Layer 2 of a small transformer language model trained on English Wikipedia (10 layers, counted from 0, width 64).
A neuron's activation on a vector x is SiLU(gate . x) times (in . x), where the dot is the dot product.

Input weights of the MLP neurons that the questions are about. A number n stands for n times 0.005.
n4 gate: 19 -14 -32 22 -8 5 -41 32 35 18 -43 -34 -12 16 -6 -27 0 -5 -6 -4 8 45 39 8 -29 67 -13 5 -35 5 21 -33 21 -8 17 14 9 20 -9 0 51 -43 -42 -17 31 -2 17 -36 -28 -20 27 -46 3 -23 -35 31 -25 1 -8 -23 -17 33 -38 -30
n9 gate: -43 31 -13 8 20 -13 3 30 15 -25 35 35 -33 -33 6 -13 -11 -18 -16 28 1 11 10 40 -19 3 16 58 -20 -11 -58 -55 29 -36 36 41 -34 23 -30 -11 32 -9 -38 29 -13 -4 19 1 -31 43 -15 -2 45 50 -6 16 63 12 -1 13 11 -23 -28 0
n57 gate: 11 -39 -3 2 -52 21 36 21 22 61 -52 6 -9 52 -2 -29 5 -3 -2 -19 16 -47 -1 -13 5 42 -20 9 8 -15 -50 -2 58 7 -4 -28 20 6 56 -7 -21 90 3 1 4 2 -14 5 -15 29 22 13 -57 -3 -2 -12 11 36 25 -16 -55 10 25 17
n65 gate: 24 -36 15 -7 17 8 52 -4 -36 -24 -44 -14 55 11 -34 13 6 3 52 -17 16 4 7 -10 -70 4 10 -29 5 19 -7 23 17 53 -12 -41 24 7 28 10 5 -39 28 7 -32 41 -20 -35 5 8 -24 -32 36 -1 -21 -29 14 -7 39 -15 3 38 -23 48
n80 gate: -41 0 23 21 -41 -6 -15 -2 7 10 -25 -39 -17 -15 -6 -29 -7 -17 -3 7 -4 -58 -16 -34 -27 -15 -9 7 -33 -21 8 1 29 41 -1 -38 -18 29 -95 -7 0 28 19 -41 13 63 14 31 -11 -21 20 17 -25 31 -6 -16 79 -11 -8 22 -1 -20 -50 -26
n94 gate: -1 6 21 32 -44 18 19 56 -4 -39 -22 1 -42 33 -34 -34 -31 -4 25 9 -69 2 -19 14 -45 20 -16 -18 33 -28 6 17 -56 -12 22 5 8 -21 -6 6 0 -13 -8 -2 21 33 -26 6 25 -21 22 -3 27 35 19 21 -13 21 18 -12 8 -8 4 -21
n112 gate: -26 2 -16 4 5 65 -49 7 39 -13 -77 -2 40 11 3 21 -29 7 4 23 1 0 -15 -27 -50 -19 -43 2 2 -20 42 -25 -4 33 -17 -15 19 -20 -26 26 -3 -24 -4 31 -7 -4 -15 -35 19 -67 44 -17 -4 -36 -9 29 -12 -21 15 13 35 -5 -77 7
n121 gate: 1 12 -2 -4 79 27 50 -17 13 -12 4 40 12 -32 -20 23 37 -26 -52 -63 -42 13 -34 -32 -47 -27 -30 0 30 37 11 0 -49 38 -51 -9 -4 -43 24 15 12 19 43 13 16 10 0 -7 -31 41 5 -11 -22 18 -16 -23 34 -40 -28 38 48 -21 3 -36
n152 gate: -25 1 -11 13 -28 10 4 3 45 -39 -14 -10 11 -34 81 5 -17 17 0 -25 51 22 9 -7 11 -37 1 40 17 33 0 -4 32 -15 -31 18 8 15 5 -18 13 -12 -17 -25 14 -3 21 -16 -16 -3 46 2 -4 -7 -25 39 -27 8 -25 0 13 -23 -8 -10
n158 gate: -39 -31 -34 -1 5 13 -15 -5 -38 -9 -28 10 -25 3 -14 11 35 -37 34 55 -4 8 -52 -5 -7 -15 -2 12 -21 2 -1 12 -20 13 31 22 -2 14 -8 41 -18 -5 -31 -13 38 12 -36 -25 16 2 -23 42 0 -8 -19 -16 3 33 -33 39 -25 -18 -18 44
n164 gate: 15 -14 -14 26 -6 2 30 11 -4 27 -2 -8 80 4 8 -30 -3 14 -5 18 -4 12 14 -5 -6 -2 32 33 29 -18 -5 -4 -20 -3 8 40 32 20 14 -19 2 37 -7 30 13 7 31 37 0 24 49 -56 -14 -20 0 -13 -4 17 -16 7 -34 -34 -10 19
n165 gate: -42 28 -14 4 -9 -14 19 -15 21 15 19 -45 20 -22 12 -13 10 37 1 48 -8 21 -33 4 5 12 -45 40 46 -4 -24 39 11 66 -31 -4 47 41 -45 -26 48 -11 -2 -32 22 -7 -6 -30 11 -28 -49 21 -17 -11 30 -44 -27 -8 -45 11 4 -11 -5 15
n4 in: 27 7 -16 19 10 24 -4 -7 25 15 -47 16 -19 22 51 12 -24 15 35 8 -24 26 8 -6 -50 30 -8 -19 -16 3 44 -37 4 11 16 20 -21 15 -8 3 54 -23 -3 -11 30 -38 17 -26 -22 18 -46 -11 20 -12 -5 1 -4 5 43 -30 -4 29 -24 -23
n9 in: 31 23 24 -75 23 16 -36 -36 -5 17 2 -24 -52 -9 5 0 19 4 -8 -29 -11 -13 13 -6 16 -31 -15 31 -7 -22 -4 2 17 28 7 -7 -12 39 -1 -19 15 8 9 34 -39 -32 59 -38 -16 20 1 3 -2 -8 37 -30 -31 68 -6 -10 7 27 -20 -1
n57 in: -6 64 8 15 8 -11 -9 2 5 -23 -19 -12 13 -23 -10 -5 3 8 34 -17 42 42 -37 39 -35 10 20 7 -20 8 0 24 -8 -40 -1 0 26 10 6 -8 -34 17 -39 49 5 11 20 -17 -37 -27 13 -44 8 -32 2 -5 -19 -19 -6 38 39 -61 -25 0
n65 in: -9 5 -25 45 10 6 4 3 -24 42 2 4 17 60 -18 45 28 -41 -14 8 3 21 41 27 -43 1 -1 11 19 11 -52 -9 -19 -26 22 35 -39 39 6 -11 11 -47 2 2 -23 -16 -19 2 2 20 -30 -9 43 -34 -65 -7 -43 -21 -2 13 -23 27 25 29
n80 in: -31 -22 1 -6 -44 -1 -13 29 -10 -5 -34 17 -12 -30 14 -9 2 -11 -2 3 16 -44 -57 -47 -52 3 -10 0 -7 -31 17 -26 25 8 1 -23 -34 -6 -59 20 -19 45 -26 -11 5 34 22 4 -15 -29 19 11 -30 -1 -20 39 48 -6 34 49 23 -26 -12 -24
n94 in: 15 29 38 24 -42 15 -39 40 3 -6 -20 22 1 19 -21 -1 -9 0 -9 34 -25 5 -2 15 -5 26 -19 -9 0 -6 10 -27 -39 -21 11 6 7 -18 0 -23 5 6 37 -2 -6 29 -59 -34 -17 -34 42 -1 -31 -22 52 24 -47 7 -17 14 -53 -10 -2 -8
n112 in: -33 9 -25 2 13 46 -14 -27 38 -20 -31 -11 10 25 53 6 -46 -27 3 -10 -26 48 -41 -8 -33 -15 -45 55 -3 -41 21 -15 -6 33 2 5 -33 19 16 -43 0 -16 14 33 0 -38 -1 -37 19 -38 12 -17 56 -25 10 -4 -3 -18 18 29 6 -13 -43 -20
n121 in: -32 11 34 18 10 -2 32 6 -11 -46 -15 -28 -25 -3 -17 13 4 40 -25 -1 -3 -7 -52 22 -40 -27 11 -16 41 -8 -2 -21 28 8 -20 -16 18 5 -10 8 -36 24 8 5 68 -36 -9 -17 -21 38 45 -1 -62 15 23 -15 -3 30 25 39 77 -11 -43 -52
n152 in: 9 -27 7 -43 14 40 7 -3 -35 -15 -40 10 20 1 40 24 24 -33 -52 2 38 -14 24 -40 -18 23 1 -55 34 25 23 -21 4 5 23 11 -7 -35 -3 6 18 -10 20 -23 0 -46 -23 -3 16 -2 15 35 -7 -2 -26 28 23 10 -5 -4 -14 28 7 23
n158 in: -38 -31 -27 2 14 6 -13 -4 -14 -16 -8 10 -20 18 -4 -8 16 -47 27 37 13 16 -54 -24 -12 -6 8 -6 -39 -4 -21 20 -9 16 26 11 -2 11 -19 25 -12 22 -39 -12 39 14 -17 -33 22 16 4 47 15 -9 16 -20 -6 14 -49 59 -32 -13 -11 71
n164 in: -3 -9 6 13 18 -9 45 4 18 -16 -28 -21 26 34 -17 -18 -44 12 56 20 9 48 -34 -2 -49 -1 6 30 10 -31 2 23 2 11 -5 58 13 7 -41 -33 -10 18 -5 5 -16 -5 4 -36 17 15 46 -4 4 -6 0 -50 -28 0 12 -12 -4 -13 -3 -9
n165 in: -38 54 46 -16 -46 19 -12 12 -10 -14 -16 -12 26 26 35 0 3 -39 -9 -2 15 -34 -2 -16 -6 33 0 -15 -18 23 -24 -20 2 44 11 9 39 21 32 30 37 11 -34 5 6 44 9 8 10 2 12 -17 0 -28 23 -14 8 -42 -32 32 44 -17 -20 -11

Each question shows a token from some text and the vector x that enters the MLP there. A number n stands for n times 0.022.

" (": 4 -27 8 -35 -47 -7 7 30 21 0 -10 6 -3 21 28 -3 -20 32 -31 -8 -28 2 -16 30 5 10 6 -23 -26 -7 -24 -1 -69 -32 2 -32 -2 13 -33 1 2 -26 -24 -14 10 41 -6 16 27 -23 43 -38 -29 6 -13 -45 13 -22 -13 -25 12 -22 13 -7
The two highest activations, in order: n94, n80

"I": 16 -65 -48 -10 -55 16 14 3 0 15 30 24 15 -10 -7 -31 28 -1 -26 -13 18 43 12 32 -5 11 18 25 -12 -28 23 -31 -4 -3 13 -40 4 11 -2 -11 -5 -20 -4 -22 -40 -25 10 16 -14 -8 7 -24 20 -16 -8 -48 27 14 12 -15 23 -3 35 16
Which neuron fires most, and how strongly? n121, at about 0.19

"ig": 31 22 -47 21 -10 18 -13 5 7 9 -15 -21 -19 -34 -6 35 -13 5 -63 9 7 -6 1 -9 38 -5 33 32 -20 -11 17 -11 9 12 12 18 25 30 -18 -30 -27 -28 -46 -21 -27 29 18 41 -10 7 14 25 -14 21 -13 -16 -24 -2 16 -15 11 -19 -2 3
Which of these neurons fires most? n9

"im": 44 17 20 -1 -6 64 11 -3 14 9 -46 6 3 0 0 33 -21 7 -28 -7 25 9 6 -2 23 20 30 15 43 -25 -13 2 -9 5 36 18 -1 34 -11 10 16 -12 -5 16 -27 -11 15 28 2 0 0 48 -16 -5 -6 -45 23 -19 -23 13 -8 -22 30 -30
The two highest activations, in order: n164, n158

"l": 31 49 -19 6 -5 -24 5 21 16 35 6 9 -1 -28 -25 47 19 51 -10 6 -3 -9 27 -21 49 -27 -5 -21 -26 -18 8 -29 2 6 34 -10 38 30 -3 20 -17 -8 -10 10 -1 -10 3 0 -11 -13 26 52 -31 -33 -4 -24 18 6 30 -17 -11 -38 -10 42
Which of these neurons fires most? n65

"ib": 28 54 1 2 42 13 -2 4 -1 -7 30 -21 4 0 -3 8 -26 24 -12 -53 18 12 -21 35 32 31 22 4 -3 -12 -37 -11 3 -2 53 21 18 30 -4 27 -24 -26 -21 19 7 8 24 23 -40 30 -19 12 -11 -1 1 -29 -6 -13 -4 5 17 -7 25 -17
Which of these neurons fires most? n9

"ate": 3 -19 9 8 -48 14 -18 -47 1 -19 42 8 40 17 -7 15 31 16 -14 -17 15 40 31 -3 -10 -3 0 9 -8 -22 14 -17 -17 28 7 -52 13 50 -10 15 -24 -30 -42 -6 -25 -57 -11 20 -3 16 14 12 0 -40 10 -1 9 -8 -31 13 -21 -4 23 39
Which of these neurons fires most? n121

" ": 47 -1 3 15 -34 2 36 -13 28 -19 4 30 -8 26 22 9 -4 -11 -28 8 -16 -6 -9 21 19 -38 11 -32 -11 -18 27 -6 -42 -21 52 -22 3 15 -19 13 -12 -22 -15 -46 2 11 -22 -3 21 -1 -4 -29 -28 6 9 -37 8 -25 1 -22 29 -12 -3 -4
Which three neurons fire most, strongest first? n94, n9, n57

" E": 26 -4 -16 -14 -3 -3 22 -16 6 8 28 29 30 -23 3 3 21 9 -19 17 4 -4 -22 38 -19 21 0 -2 5 -20 43 -49 -11 -7 4 -20 8 26 -5 52 1 -22 -18 -19 5 -28 -2 7 10 5 0 -33 -6 -1 -14 -44 21 8 6 -14 23 -24 15 48
Which neuron fires most, and how strongly? n94, at about 0.13

"\"": 51 -40 -29 -19 -32 9 1 9 3 -11 -24 17 1 27 -10 -6 27 18 -8 -30 37 -5 -14 11 18 3 10 -15 25 -10 23 -40 -25 24 1 -2 -39 -20 -18 -24 -14 -25 -14 -5 -16 -10 -30 15 -4 -1 30 26 34 1 -3 -44 -42 -26 -15 -35 36 -13 3 -4
Which of these neurons fires most? n165

"ur": 22 18 -16 -21 -24 12 -8 8 24 -5 40 6 18 -24 -24 -8 -9 13 9 1 8 14 16 1 17 16 29 -12 -26 -1 32 -28 -24 -24 43 -14 7 44 38 14 0 -26 -18 23 -5 -28 -36 -8 -49 6 22 9 -8 -14 -50 -28 29 11 -12 13 -24 4 27 -21
Which neuron fires most, and how strongly? n80, at about 0.15

" from": 7 -12 11 -36 -18 20 -17 -26 22 9 18 8 31 11 10 -14 41 1 -10 -20 -9 -1 7 26 38 -24 6 -26 -11 -13 -45 -16 -31 -5 -6 -29 -10 -18 -13 27 -4 -35 -19 -18 -37 -13 2 11 24 5 31 7 4 -6 -15 -56 -17 25 -36 3 -8 -14 23 2
The two highest activations, in order: n4, n80

" al": 28 -29 0 19 -1 27 27 17 30 12 -4 -19 7 -8 5 28 -33 3 -8 -1 57 9 -11 16 -12 -11 6 -23 2 5 43 -2 -20 16 -16 3 7 27 -18 43 28 -27 -37 -20 -45 -29 -21 6 -8 37 3 6 -33 -1 4 -29 2 -20 -9 -55 10 -72 6 18
Which of these neurons fires most? n152

"e": 27 52 -20 -30 -3 -11 6 -6 -3 -11 34 56 1 -4 4 -35 -20 8 -14 -22 23 -42 24 5 -3 7 -6 39 0 -45 1 4 -38 18 32 -15 0 28 -26 42 -4 -3 -24 -1 -19 -20 -15 0 8 3 2 32 -31 -26 -51 -24 -4 4 35 20 -33 -31 -5 14
Which of these neurons fires most? n9

"Y": -10 39 -5 5 -10 16 45 -21 -13 20 10 33 -8 17 24 -4 27 14 -20 -21 -3 17 8 10 -16 -12 6 -20 -22 -39 59 -39 -4 -29 -1 -25 -1 -20 -19 -7 -6 -16 -11 24 -17 -9 -14 16 -14 -11 3 -5 1 -9 -3 -44 0 -3 -30 -38 28 -16 33 26
Which three neurons fire most, strongest first? n158, n80, n165

"or": 13 15 24 10 4 7 18 -6 6 -13 -5 0 22 13 -61 37 9 51 -19 -33 -15 -18 12 -49 -10 8 16 3 -9 -11 -6 -21 -4 2 63 -20 39 50 25 19 -19 -13 -36 -3 -25 -12 4 10 -10 9 -8 25 -21 -15 2 -28 21 -3 26 11 22 -40 18 -19
The two highest activations, in order: n121, n57

"an": 24 58 -25 27 27 -6 -7 -43 10 -2 3 35 6 -9 -23 -8 7 13 -5 -9 -2 -24 4 6 48 -4 -20 -34 -14 -22 -44 -43 24 8 24 23 14 11 -24 16 -17 -14 -54 2 4 2 16 2 -9 -7 -19 1 -24 -35 26 -21 38 15 -19 20 -46 -11 30 -34
Which of these neurons fires most? n9

" O": 31 -19 -21 -8 -10 1 32 -10 10 13 34 43 21 -20 37 1 3 21 -16 -14 16 18 -8 9 5 32 2 -3 -8 0 5 -18 -9 -23 12 -33 -9 40 -14 20 -57 -37 -6 -16 -28 -24 6 -12 -6 11 -12 -24 -6 -20 10 -55 -5 -5 -6 -14 9 -9 7 15
Which of these neurons fires most? n94

"k": 26 31 25 -4 -6 24 29 21 1 17 -6 62 -8 -5 -3 6 12 8 13 -7 42 -35 16 48 14 -19 36 -50 -21 -31 -4 -17 -10 31 7 7 5 24 -49 -5 -22 -15 -16 -19 -12 28 17 -9 -24 -35 -19 22 -24 -11 -17 -32 6 -21 -14 -18 -20 -1 10 -1
Which neuron fires most, and how strongly? n112, at about 0.21

"ial": 0 -21 -19 14 5 20 -45 14 16 44 9 26 -10 1 -71 -18 -11 5 -38 -7 6 20 -17 21 -30 -22 7 -15 11 -24 4 -32 -9 26 12 -5 -8 21 -26 16 1 -35 -34 -32 1 -9 -17 11 -37 -31 32 2 -22 -32 21 -25 7 -19 -32 11 4 1 8 -6
Which of these neurons fires most? n80

"re": 33 9 4 20 0 -8 -12 14 -2 2 47 15 28 -10 -38 -6 -7 3 -37 -24 16 -27 14 -18 -3 -15 57 -7 0 -24 8 -14 10 -8 45 35 7 23 -1 8 -18 0 -51 28 17 3 9 -27 -7 35 7 8 6 -3 25 -14 15 56 26 -7 12 -62 5 17
The two highest activations, in order: n9, n112

"er": 23 21 13 -42 -17 -5 7 28 18 -12 -34 6 31 -2 -66 8 -2 12 -12 -39 -29 5 38 32 -9 1 6 7 -4 -25 36 -11 -44 28 21 -25 17 3 -14 -15 -25 -30 -33 -28 -25 -1 -14 6 -28 11 0 39 22 28 -13 -28 6 -2 8 19 10 -25 5 -2
The two highest activations, in order: n94, n158

" B": 9 21 8 16 3 1 47 -4 8 -6 -21 22 -4 -8 22 2 17 27 -3 -8 30 -49 -6 21 -11 25 4 -9 -20 -13 33 -26 -18 -11 13 -6 8 17 4 51 -19 -20 -6 -46 2 10 -1 7 -28 -8 -6 18 8 1 3 -69 -3 0 10 -23 39 -10 6 17
Which of these neurons fires most? n112

")": 12 -19 -4 -3 -1 2 12 0 27 -24 -5 43 10 35 19 -19 4 51 -23 -9 36 31 28 -4 20 -32 17 7 28 -15 -30 -30 -21 3 -5 -8 -9 8 23 -31 -13 -26 -3 -2 7 -53 -14 31 -3 13 5 5 4 5 -26 -48 -17 -18 1 -29 29 -18 -1 8
Which of these neurons fires most? n80

".": 17 5 -7 -40 -25 14 -24 -32 48 -23 10 43 -17 10 6 -23 -12 32 -15 -17 -11 0 -6 24 52 -12 39 16 -37 -19 -2 -21 -22 -18 -15 28 34 6 -24 9 4 -22 -25 15 -16 -3 -20 35 -21 -6 1 -6 16 -11 10 -10 24 -7 22 -52 36 -28 -7 -6
Which of these neurons fires most? n65

"wn": 32 41 10 -6 -22 16 -11 28 -8 9 0 37 8 10 13 -1 9 73 24 -15 30 20 -5 11 -12 -17 15 -42 -4 -21 -6 -29 8 6 29 -11 -7 42 -10 40 12 -21 -26 0 13 3 18 27 -22 -9 33 39 19 -1 12 -45 -23 -24 -17 7 7 10 17 12
Which of these neurons fires most? n4

"oy": 22 6 4 20 -58 19 9 1 -21 0 -8 20 -5 -18 36 6 0 18 -11 -9 22 -19 -29 46 44 9 8 -11 -10 -34 -18 -12 5 14 14 -27 23 73 26 -18 29 -18 -26 18 21 1 -2 9 -11 25 22 -13 8 -30 -6 -11 14 28 1 -11 8 8 45 8
Which of these neurons fires most? n57

" L": 20 29 -14 -5 17 -1 14 -29 19 10 23 16 7 -19 -21 29 32 25 -9 -13 0 11 3 27 -4 -6 -16 12 -3 -15 22 -37 -5 -28 10 -8 19 17 -15 47 -1 -9 -5 -5 -23 -10 -15 -9 8 -21 39 9 -27 28 0 -70 36 -6 -17 -23 6 -14 20 26
Which of these neurons fires most? n4

" |\n": 26 39 7 -9 44 -10 -15 19 23 -56 3 9 -14 -12 3 2 -40 10 -4 3 -6 1 -13 15 -7 -21 9 -18 15 -26 -30 -45 -27 -20 0 -39 -17 26 -20 -10 -16 -24 1 15 -14 14 -12 11 10 10 31 -6 2 19 -27 -47 -6 10 15 -22 5 -20 28 16
Which of these neurons fires most? n9

"o": 20 34 -14 -14 24 -4 34 -37 -7 5 -9 11 -15 -2 -17 -48 -4 14 -36 -30 11 8 10 8 27 1 24 6 28 -55 -29 -29 19 -8 18 -25 0 38 -17 10 -25 -10 -32 -15 -3 19 -16 -5 -4 58 -5 9 -35 -30 -42 -12 24 26 25 6 -1 2 -17 17
Which of these neurons fires most? n9

";": 23 8 -16 10 41 19 -2 -1 11 -1 -10 19 29 31 16 -11 6 23 -53 -30 45 3 -13 8 -12 -17 -6 -32 5 -16 -9 -25 -28 -1 -13 9 15 12 -23 -23 3 -44 -17 -7 -41 44 -21 11 16 -3 10 -33 -10 -12 -23 -27 7 24 23 -32 20 -39 15 0
Which three neurons fire most, strongest first? n65, n158, n164

"h": -8 84 -7 -3 4 22 37 1 25 26 12 15 6 2 -12 -27 30 11 -21 -4 8 42 -18 21 16 -3 13 -2 3 -15 -8 -14 -39 35 20 -18 36 -2 -10 25 -8 -7 -12 18 -50 -15 7 -16 -45 -5 -8 42 -15 2 -12 -47 30 -9 8 23 -36 -25 1 -12
The two highest activations, in order: n165, n9